Layer 8 of a small transformer language model trained on English Wikipedia (13 layers, counted from 0, width 128).
Take only the direct path to the model's output, skipping the later layers: a vector added to the residual stream pushes a token's score in proportion to its dot product with that token's output vector.

Output vectors of the tokens that the questions are about. A number n stands for (n - 500) times 0.0027.
"ished": 461 407 304 394 441 446 641 474 511 511 390 407 245 390 462 600 488 557 348 592 349 461 515 431 400 390 716 542 531 484 490 504 425 535 544 647 177 446 621 363 344 212 491 545 297 635 677 504 658 222 373 534 385 470 600 804 595 404 854 434 429 716 431 584 386 299 313 729 482 303 600 371 387 384 558 577 546 530 755 468 373 429 526 464 499 669 488 448 446 563 767 541 515 437 498 765 490 483 449 569 345 447 690 711 706 292 515 408 373 702 325 703 544 403 641 523 770 273 382 563 636 672 511 475 724 721 453 545
"uc": 394 306 419 334 519 494 381 267 504 663 582 307 406 574 243 457 760 231 512 448 624 511 328 611 528 388 578 466 414 433 451 372 622 466 450 515 526 519 263 566 434 378 517 576 422 529 592 459 596 658 483 472 663 567 459 403 595 398 830 633 453 629 638 532 707 262 470 699 442 396 569 478 678 325 448 476 532 611 590 498 408 518 467 450 402 548 567 482 522 497 473 382 504 629 454 409 425 416 654 624 462 485 539 684 690 580 577 553 443 525 574 356 388 604 406 542 420 487 471 347 498 445 498 679 477 543 733 632
"gin": 389 344 691 671 435 410 425 580 588 356 703 602 526 448 603 527 210 308 439 678 627 443 694 504 22 546 602 310 417 337 339 444 554 669 370 640 523 376 530 441 519 469 397 454 491 776 504 423 488 416 563 758 400 459 540 342 536 244 424 688 440 500 605 315 519 311 285 435 423 545 519 308 629 329 695 452 579 398 445 752 411 668 548 466 743 532 537 557 621 525 302 410 381 536 229 539 366 496 312 424 522 259 527 543 715 508 644 470 533 654 467 413 629 390 564 716 663 596 631 466 452 382 543 578 721 788 760 571
"″": 464 307 589 307 380 262 413 472 671 418 554 382 350 468 411 370 392 356 407 626 674 450 516 350 439 547 409 556 566 678 625 590 366 414 403 471 488 461 461 377 431 319 387 471 452 471 306 489 597 433 499 546 355 727 410 655 662 447 468 595 729 740 701 455 699 100 606 689 582 387 592 484 569 433 300 517 455 646 700 532 553 738 631 475 428 353 613 341 612 554 598 451 368 429 425 573 546 749 410 578 509 563 527 480 494 539 615 509 482 663 556 548 609 531 632 505 370 393 512 581 642 517 347 417 470 761 208 520
"ional": 591 528 590 655 434 487 572 564 383 529 734 565 572 284 322 426 476 419 464 419 377 420 371 219 244 549 579 492 592 292 552 517 735 590 268 575 602 455 459 163 546 328 518 384 764 755 651 689 501 614 557 524 298 365 430 703 484 533 551 566 439 564 228 453 847 447 341 687 438 766 454 399 506 293 553 259 483 448 536 479 434 521 634 427 395 539 506 393 478 539 427 161 501 514 240 693 687 330 500 691 474 653 661 426 214 450 583 457 399 631 443 596 569 535 788 655 438 253 484 669 386 606 588 599 532 766 414 677
"ic": 497 317 464 347 449 588 310 558 594 539 403 504 371 387 428 419 627 331 556 483 587 604 471 336 587 537 479 487 519 435 347 306 608 577 515 517 641 286 439 609 315 344 441 665 567 557 453 521 669 537 415 603 353 400 648 531 575 442 484 616 268 369 572 567 638 543 463 725 504 659 459 391 457 355 425 617 608 577 296 500 596 414 395 454 617 500 533 376 678 511 560 453 630 481 431 442 494 532 632 423 539 678 777 450 551 583 470 270 533 596 504 629 497 578 563 381 460 443 459 500 598 681 550 402 541 390 573 467
"p": 491 603 509 605 486 488 293 491 392 432 433 611 549 613 467 380 413 616 673 445 434 469 453 383 626 624 464 425 495 649 459 517 432 474 378 456 578 561 317 587 462 308 461 596 278 549 604 464 528 465 466 566 561 679 453 392 586 417 451 320 657 371 455 552 567 467 442 473 532 517 410 543 665 718 504 859 614 546 506 458 627 545 415 664 472 369 452 433 715 490 515 403 418 535 440 450 519 396 464 585 315 572 573 491 442 490 504 303 292 503 380 546 398 607 527 444 498 364 587 247 549 511 576 564 737 540 658 643
"old": 452 439 500 599 524 544 507 507 521 332 366 514 574 417 457 524 350 477 442 378 722 379 548 367 469 476 729 607 688 589 654 536 396 617 235 473 455 558 373 730 420 368 394 607 488 476 764 412 385 499 589 514 573 507 514 370 477 498 550 543 354 460 595 435 457 455 744 427 644 664 436 391 468 637 349 444 370 409 432 574 505 733 511 548 416 602 683 466 456 548 484 400 539 388 432 661 514 557 233 565 620 604 489 672 732 681 339 480 297 393 250 726 554 386 669 611 442 544 435 514 471 481 574 252 683 343 358 442
" their": 591 495 716 801 426 384 416 552 487 506 574 483 364 522 490 494 349 378 298 327 436 414 348 431 537 666 451 342 542 347 626 555 508 523 419 576 473 561 503 454 376 491 478 332 479 645 647 531 508 402 449 519 448 483 478 750 674 406 623 662 262 677 427 424 518 458 412 465 502 357 441 405 486 650 491 355 387 511 449 616 400 387 609 670 521 502 652 505 628 518 543 603 444 682 544 472 590 552 525 394 589 439 539 601 419 327 460 434 432 755 448 475 603 597 532 586 562 485 391 645 487 606 598 409 383 613 468 342
"ill": 515 467 502 574 448 522 665 671 576 663 557 453 623 560 626 644 408 477 686 538 568 463 469 400 553 460 611 635 593 436 329 550 324 539 430 683 527 505 413 509 431 487 756 423 718 399 606 351 391 449 720 353 505 402 560 402 401 473 431 611 509 547 483 472 402 498 578 515 419 519 397 365 310 281 508 535 549 356 371 502 743 574 543 644 550 725 543 481 502 510 395 304 461 623 383 508 364 572 581 529 502 555 660 566 493 278 342 389 482 526 514 412 521 354 484 376 548 415 363 410 289 638 692 484 377 581 457 596
"ians": 581 244 580 781 409 540 514 551 317 439 561 394 294 418 494 716 431 464 444 499 484 704 573 583 473 502 510 348 313 641 514 441 734 393 477 426 373 583 347 624 431 263 498 417 476 638 611 224 551 514 542 587 208 518 326 743 777 492 490 562 363 608 534 352 538 560 562 584 514 591 468 179 447 489 452 374 321 667 379 630 388 588 484 392 192 800 555 475 326 517 377 316 607 490 345 839 325 794 515 722 550 687 279 575 567 481 728 531 447 643 465 758 597 448 464 506 425 687 464 581 546 529 321 538 497 667 426 356
"ows": 633 483 415 662 625 484 594 576 525 585 494 505 371 687 427 648 477 308 417 725 527 513 411 597 459 367 621 576 664 483 521 377 571 370 364 244 230 414 575 659 471 475 556 399 776 653 509 305 576 223 639 478 432 561 470 551 742 384 731 786 517 513 233 513 698 239 563 584 553 721 379 286 538 599 625 517 360 329 607 620 192 574 396 497 589 461 419 329 531 539 778 523 649 407 631 521 187 658 270 561 629 553 425 391 466 415 444 431 459 719 359 517 457 489 693 540 509 380 413 422 645 404 409 486 433 536 415 356
":": 537 565 604 697 302 442 359 572 706 443 492 453 516 418 540 559 655 459 524 336 424 585 364 549 679 553 374 383 645 474 560 459 572 587 684 476 565 463 463 659 535 336 355 476 406 419 357 449 429 647 649 485 561 531 619 692 245 402 417 415 599 562 350 429 473 495 524 367 585 489 429 501 391 420 592 459 509 603 498 345 648 455 410 476 486 356 431 468 421 491 667 561 511 498 505 622 588 382 554 280 398 536 610 435 483 722 477 715 568 338 430 408 521 441 629 468 693 562 451 209 533 598 320 588 641 665 509 505
"ations": 299 338 812 391 227 449 570 590 416 584 541 379 548 528 531 474 472 321 500 478 469 464 548 665 490 493 527 377 515 630 423 518 674 590 405 255 262 357 423 284 450 636 535 703 286 647 301 568 543 348 606 424 609 440 479 822 684 213 648 720 337 586 519 495 457 352 454 634 610 544 448 434 652 577 560 603 346 504 684 545 394 468 529 609 500 823 638 387 371 524 485 320 577 704 340 694 416 617 525 411 300 515 473 519 316 470 549 368 533 552 358 604 365 304 732 663 429 483 401 657 422 648 155 779 508 620 606 516

Each question shows what one neuron of this layer's MLP adds at an activation of 1. A number n stands for (n - 500) times 0.00066.

n225: 400 585 485 559 468 619 542 474 624 641 657 578 422 620 525 642 569 422 284 393 552 518 561 395 497 437 503 448 368 231 472 458 634 506 438 602 500 557 572 479 551 571 627 458 605 421 559 539 421 528 564 449 494 543 470 320 599 422 487 512 555 387 576 565 441 154 517 472 553 479 267 443 748 425 417 636 338 453 440 593 461 440 599 485 335 463 604 391 477 760 485 326 395 421 564 554 519 426 349 477 458 451 628 536 837 485 386 436 604 435 345 425 457 386 491 711 446 444 500 468 686 683 449 553 540 500 469 357
Which of these tokens does it push up most? "gin"

n366: 487 460 562 413 428 322 633 593 811 425 484 634 518 661 566 599 480 557 566 447 391 526 454 460 473 357 507 700 434 493 467 622 473 270 339 473 530 474 596 370 421 647 417 292 669 575 481 584 387 513 702 706 475 348 585 458 386 524 559 593 545 513 582 276 449 695 348 523 497 449 591 377 355 425 631 540 572 632 422 267 514 699 434 350 291 677 542 393 534 570 605 535 600 617 530 596 434 584 421 537 529 559 622 580 693 500 339 514 566 509 350 651 378 300 324 665 536 440 529 411 650 458 442 523 407 493 405 539
Which two tokens does it push up most, strongest first? "ill", "ished"

n174: 365 560 596 490 554 325 273 483 512 445 522 556 626 500 409 443 507 507 689 393 420 474 762 516 710 561 429 512 666 371 516 476 533 435 366 467 398 516 610 522 439 595 572 590 395 497 409 693 454 285 307 484 497 326 584 468 559 517 585 534 428 566 652 345 628 620 503 578 590 424 682 447 473 449 664 461 354 739 658 481 628 494 429 606 321 608 225 609 353 560 500 527 678 618 516 402 319 566 397 469 535 738 485 660 393 455 399 527 568 413 632 465 458 573 631 476 618 382 429 422 414 507 554 605 356 556 664 564
Which two tokens does it push up most, strongest first? "ations", "uc"

n477: 401 573 445 575 368 429 484 409 545 475 405 599 481 337 436 449 371 497 458 524 528 409 413 431 577 485 448 573 545 741 659 520 441 492 581 519 336 430 512 251 478 492 441 370 558 521 543 588 422 532 532 513 525 528 587 684 468 517 581 428 369 564 490 371 640 467 468 680 550 438 508 561 655 487 508 436 680 562 276 563 576 477 606 461 411 551 397 489 453 425 350 447 617 639 621 494 625 393 500 527 583 386 477 550 508 471 481 387 487 543 508 483 574 590 519 533 440 409 411 639 385 323 582 551 622 447 628 516
Which three tokens does it push up most, strongest first? "ional", " their", "ished"

n471: 468 424 404 620 616 271 467 275 656 595 533 551 503 528 395 520 479 668 639 419 541 440 644 429 349 478 324 659 426 541 510 504 726 511 587 551 585 342 611 587 465 702 347 463 591 537 267 415 462 480 500 750 334 565 440 421 288 461 465 427 496 516 648 695 497 530 351 487 439 696 369 710 552 378 395 697 500 445 434 555 557 530 430 417 521 503 549 418 560 219 664 422 530 558 440 310 256 497 617 370 427 544 694 659 441 487 528 644 584 532 533 744 406 688 371 549 437 616 316 455 497 550 513 452 426 476 687 433
Which of these tokens does it push up most? "ic"

n382: 349 544 622 631 513 432 505 231 483 443 522 659 473 446 467 424 497 485 644 465 454 408 656 526 489 605 719 464 391 517 373 428 433 479 560 513 315 414 662 485 487 527 531 480 584 548 437 581 541 323 607 537 442 595 497 537 579 473 598 469 479 453 611 390 498 387 550 381 459 515 476 478 479 634 512 681 566 547 618 365 583 657 411 538 553 566 542 497 510 378 354 556 455 432 477 511 550 569 512 588 555 372 500 423 500 600 503 421 520 544 415 527 409 539 625 489 582 398 520 507 431 449 635 408 419 490 404 585
Which of these tokens does it push up most? "gin"

n303: 426 683 629 545 586 307 437 507 542 311 617 312 457 399 462 593 581 510 476 414 557 494 579 503 417 584 547 265 458 346 494 635 312 376 473 356 477 597 611 417 413 633 433 390 241 333 494 497 494 526 515 537 639 347 551 503 591 550 446 569 483 516 436 362 433 650 506 490 546 429 582 311 644 644 435 352 500 621 460 570 473 692 697 639 473 597 292 632 542 595 487 547 678 356 614 414 490 497 426 527 547 620 636 546 359 494 364 603 625 534 450 432 685 687 693 517 572 371 424 702 565 544 550 516 506 711 579 484
Which of these tokens does it push up most? " their"

n412: 544 601 486 612 633 271 364 825 560 563 459 626 580 474 351 637 460 780 515 486 517 549 700 664 471 400 385 554 546 411 461 534 406 287 507 408 611 438 413 527 533 658 539 437 470 567 558 469 436 553 410 545 564 364 394 434 432 552 273 274 552 565 463 665 480 421 473 511 436 373 376 597 562 573 569 461 330 478 526 389 560 420 510 192 522 511 448 568 220 460 567 493 379 537 335 515 478 572 391 666 528 686 349 693 307 398 618 474 319 273 307 357 493 500 593 548 643 736 654 273 364 556 665 647 589 425 369 560
Which of these tokens does it push down most? "ic"

n463: 607 292 407 553 407 508 583 492 437 584 495 402 493 609 510 534 467 500 505 428 505 429 357 640 474 451 404 378 547 565 463 563 578 356 415 468 550 662 533 341 557 683 460 507 404 500 383 548 583 582 603 534 632 476 470 505 462 445 552 593 586 423 562 445 533 503 633 572 531 647 549 576 546 634 524 605 386 546 538 550 489 397 599 593 322 432 543 518 325 461 483 479 422 438 591 497 417 623 646 463 386 553 444 509 707 579 544 469 498 531 500 413 535 435 420 459 502 538 362 557 523 547 418 513 537 634 551 549
Which of these tokens does it push up most? "ations"

n297: 333 410 450 432 525 474 503 372 550 671 330 527 652 592 559 487 476 527 438 487 391 620 532 527 400 475 556 553 615 515 420 582 400 514 602 505 470 461 311 418 603 404 540 626 378 582 539 573 490 417 402 612 472 543 487 388 413 458 436 492 528 297 477 542 462 419 442 489 538 583 472 348 440 500 614 457 399 650 561 531 560 416 642 542 489 516 718 532 387 587 346 458 484 457 532 472 374 478 366 523 649 477 550 471 607 519 403 567 623 487 373 657 388 414 511 453 479 430 640 641 470 497 479 538 495 594 774 532
Which two tokens does it push up most, strongest first? "gin", "ations"

n211: 341 522 362 420 701 458 496 500 513 288 483 351 487 587 557 580 496 391 402 493 307 402 486 565 418 460 526 544 500 260 504 348 489 466 565 443 536 451 378 665 549 503 367 373 429 468 545 350 463 564 267 633 293 710 593 524 417 451 530 460 470 490 678 595 610 488 809 479 381 799 615 292 793 423 472 666 450 533 692 370 378 242 500 461 689 670 549 467 547 546 525 568 451 205 539 407 421 533 445 621 479 477 422 711 496 472 786 597 618 634 652 340 418 479 565 388 584 500 603 586 355 359 312 413 374 543 493 486
Which of these tokens does it push down most? "ill"

n388: 659 592 404 416 324 455 633 543 333 670 595 458 425 581 432 493 611 255 615 335 418 459 380 538 410 769 441 518 553 698 323 448 810 667 604 609 588 404 603 558 547 427 754 570 429 463 428 577 475 545 457 474 596 524 564 610 386 504 488 344 223 456 471 521 500 555 486 286 339 485 418 413 527 352 160 462 598 492 298 572 456 437 407 507 854 492 588 511 560 340 579 361 651 586 455 229 496 550 522 447 341 747 578 668 558 530 363 370 387 446 746 376 380 518 348 414 422 504 228 424 755 540 562 694 451 625 566 619
Which two tokens does it push up most, strongest first? "ic", "uc"

n400: 698 450 486 410 396 556 458 586 575 697 381 604 593 433 236 356 285 570 536 264 557 354 401 486 598 640 590 481 414 437 520 497 483 446 579 443 494 483 487 684 575 467 676 531 536 548 387 478 462 448 646 402 633 439 443 458 503 500 341 444 449 408 536 579 533 551 516 469 380 442 568 434 614 508 408 644 486 462 503 546 424 545 465 424 485 324 567 367 605 334 472 596 553 341 406 431 554 593 591 489 464 543 532 436 635 599 524 437 692 629 596 582 477 542 540 467 556 532 310 486 546 649 519 604 440 681 350 506
Which of these tokens does it push up most? "ic"

n1: 446 580 530 497 630 579 620 577 569 476 490 667 532 450 587 451 435 639 564 422 481 535 659 541 463 467 426 548 467 319 449 444 381 519 439 638 479 505 608 556 579 561 523 500 571 555 568 594 505 495 629 470 558 592 571 455 582 382 471 479 500 542 471 697 529 506 564 657 384 569 560 570 495 440 535 503 520 593 516 459 586 590 338 470 355 474 532 310 385 597 444 604 396 439 515 378 391 302 341 733 642 548 550 466 341 445 603 561 599 519 508 400 452 493 436 365 517 438 437 466 497 538 527 497 378 650 471 520
Which three tokens does it push up most, strongest first? "ill", "ional", "ows"

n143: 409 507 463 441 419 731 403 511 465 478 415 359 506 265 507 448 417 390 318 845 487 280 557 315 532 733 401 452 602 403 500 442 448 396 523 551 538 450 452 633 320 326 456 497 341 500 552 477 403 374 577 503 439 681 561 696 589 589 625 420 429 391 701 621 637 413 439 622 658 553 474 463 441 393 335 428 392 812 374 468 395 711 684 507 464 411 358 473 596 428 534 457 643 506 520 539 688 627 529 389 580 573 555 346 612 577 606 528 565 435 685 232 442 464 500 500 540 627 550 380 404 511 424 613 507 531 712 476
Which two tokens does it push up most, strongest first? "″", "ic"

n46: 438 435 454 550 536 415 397 382 503 596 410 491 418 612 532 489 488 335 512 601 676 392 295 609 648 456 445 552 482 516 515 451 654 543 533 389 553 452 706 570 494 531 576 629 424 523 357 537 602 378 464 384 591 522 185 446 450 494 561 396 262 511 517 561 388 393 355 517 467 573 525 548 649 709 489 401 462 556 461 547 559 405 583 552 392 509 528 441 475 492 399 304 463 492 448 467 698 497 553 402 543 598 478 440 653 488 461 333 433 455 589 413 358 474 541 454 474 429 390 687 391 701 401 629 608 459 691 540
Which three tokens does it push up most, strongest first? "ations", "uc", "ic"

n71: 287 606 447 381 552 648 369 573 595 428 380 554 603 484 456 351 735 711 496 467 535 431 550 544 326 528 462 405 319 504 426 511 473 352 567 278 337 464 459 664 462 617 274 444 381 464 500 285 726 567 585 392 446 454 527 418 398 465 454 645 454 542 580 545 417 519 484 400 347 588 713 738 754 579 471 487 393 363 372 484 205 718 468 480 496 338 481 524 465 306 420 733 418 478 553 626 374 558 545 456 625 585 522 530 338 596 562 563 359 529 470 511 644 595 426 483 464 375 440 580 622 379 584 608 685 544 366 397
Which of these tokens does it push down most? "ill"

n432: 260 511 444 297 693 408 405 522 557 473 517 746 558 473 446 497 431 326 534 358 433 640 557 529 248 681 530 251 346 473 457 307 554 534 558 575 384 462 540 473 519 445 295 479 582 465 613 368 402 479 671 740 476 386 553 462 681 515 530 554 770 601 653 314 445 520 403 568 439 538 456 352 237 363 611 425 735 529 736 422 436 605 534 556 459 529 327 616 406 384 429 519 462 415 535 500 612 659 637 403 465 573 618 516 584 676 618 515 686 483 440 743 393 399 550 362 465 237 507 664 735 447 410 284 607 428 489 521
Which two tokens does it push up most, strongest first? "gin", "ished"

n461: 447 440 626 461 558 426 581 611 542 422 470 468 572 458 573 583 412 647 460 534 497 402 558 322 651 503 414 131 431 462 545 215 346 540 497 469 434 584 380 579 583 507 344 306 478 579 543 554 730 690 523 359 408 364 538 328 472 355 609 617 489 476 451 534 729 554 539 131 484 322 569 606 606 571 403 483 497 623 393 516 684 337 631 603 682 343 413 451 425 437 332 460 581 530 531 648 710 531 540 393 757 506 575 611 397 387 475 352 631 503 551 195 435 480 410 374 571 580 544 553 528 683 396 497 490 566 613 435
Which three tokens does it push up most, strongest first? " their", ":", "gin"

n50: 361 500 545 494 385 398 500 474 434 561 370 596 489 428 608 536 553 627 442 683 491 563 424 531 411 431 618 590 608 419 503 763 562 506 415 439 553 569 457 749 532 524 565 588 436 258 362 500 500 365 468 670 700 543 314 413 398 465 510 405 506 479 404 619 547 377 526 531 611 735 636 477 469 533 476 780 396 484 472 392 598 425 477 609 409 537 390 516 413 673 616 371 323 424 442 430 551 379 618 621 485 466 509 571 601 467 567 522 549 603 449 500 488 581 494 391 353 636 612 521 243 464 274 358 571 411 579 503
Which of these tokens does it push down most? " their"

n466: 439 620 378 591 507 332 450 477 413 617 457 461 437 560 245 395 642 309 621 567 446 356 361 442 728 539 636 509 656 490 443 412 558 581 348 414 510 547 548 515 517 371 724 415 374 673 378 500 527 401 563 472 542 548 516 472 287 584 497 461 416 738 424 479 479 369 398 548 582 451 506 455 549 656 460 503 560 464 484 530 497 632 530 554 786 709 324 458 563 432 630 577 503 424 516 500 487 465 399 533 678 595 497 545 588 519 381 527 487 591 651 388 481 807 481 633 338 368 582 780 432 510 627 574 532 414 614 491
Which of these tokens does it push down most? "ians"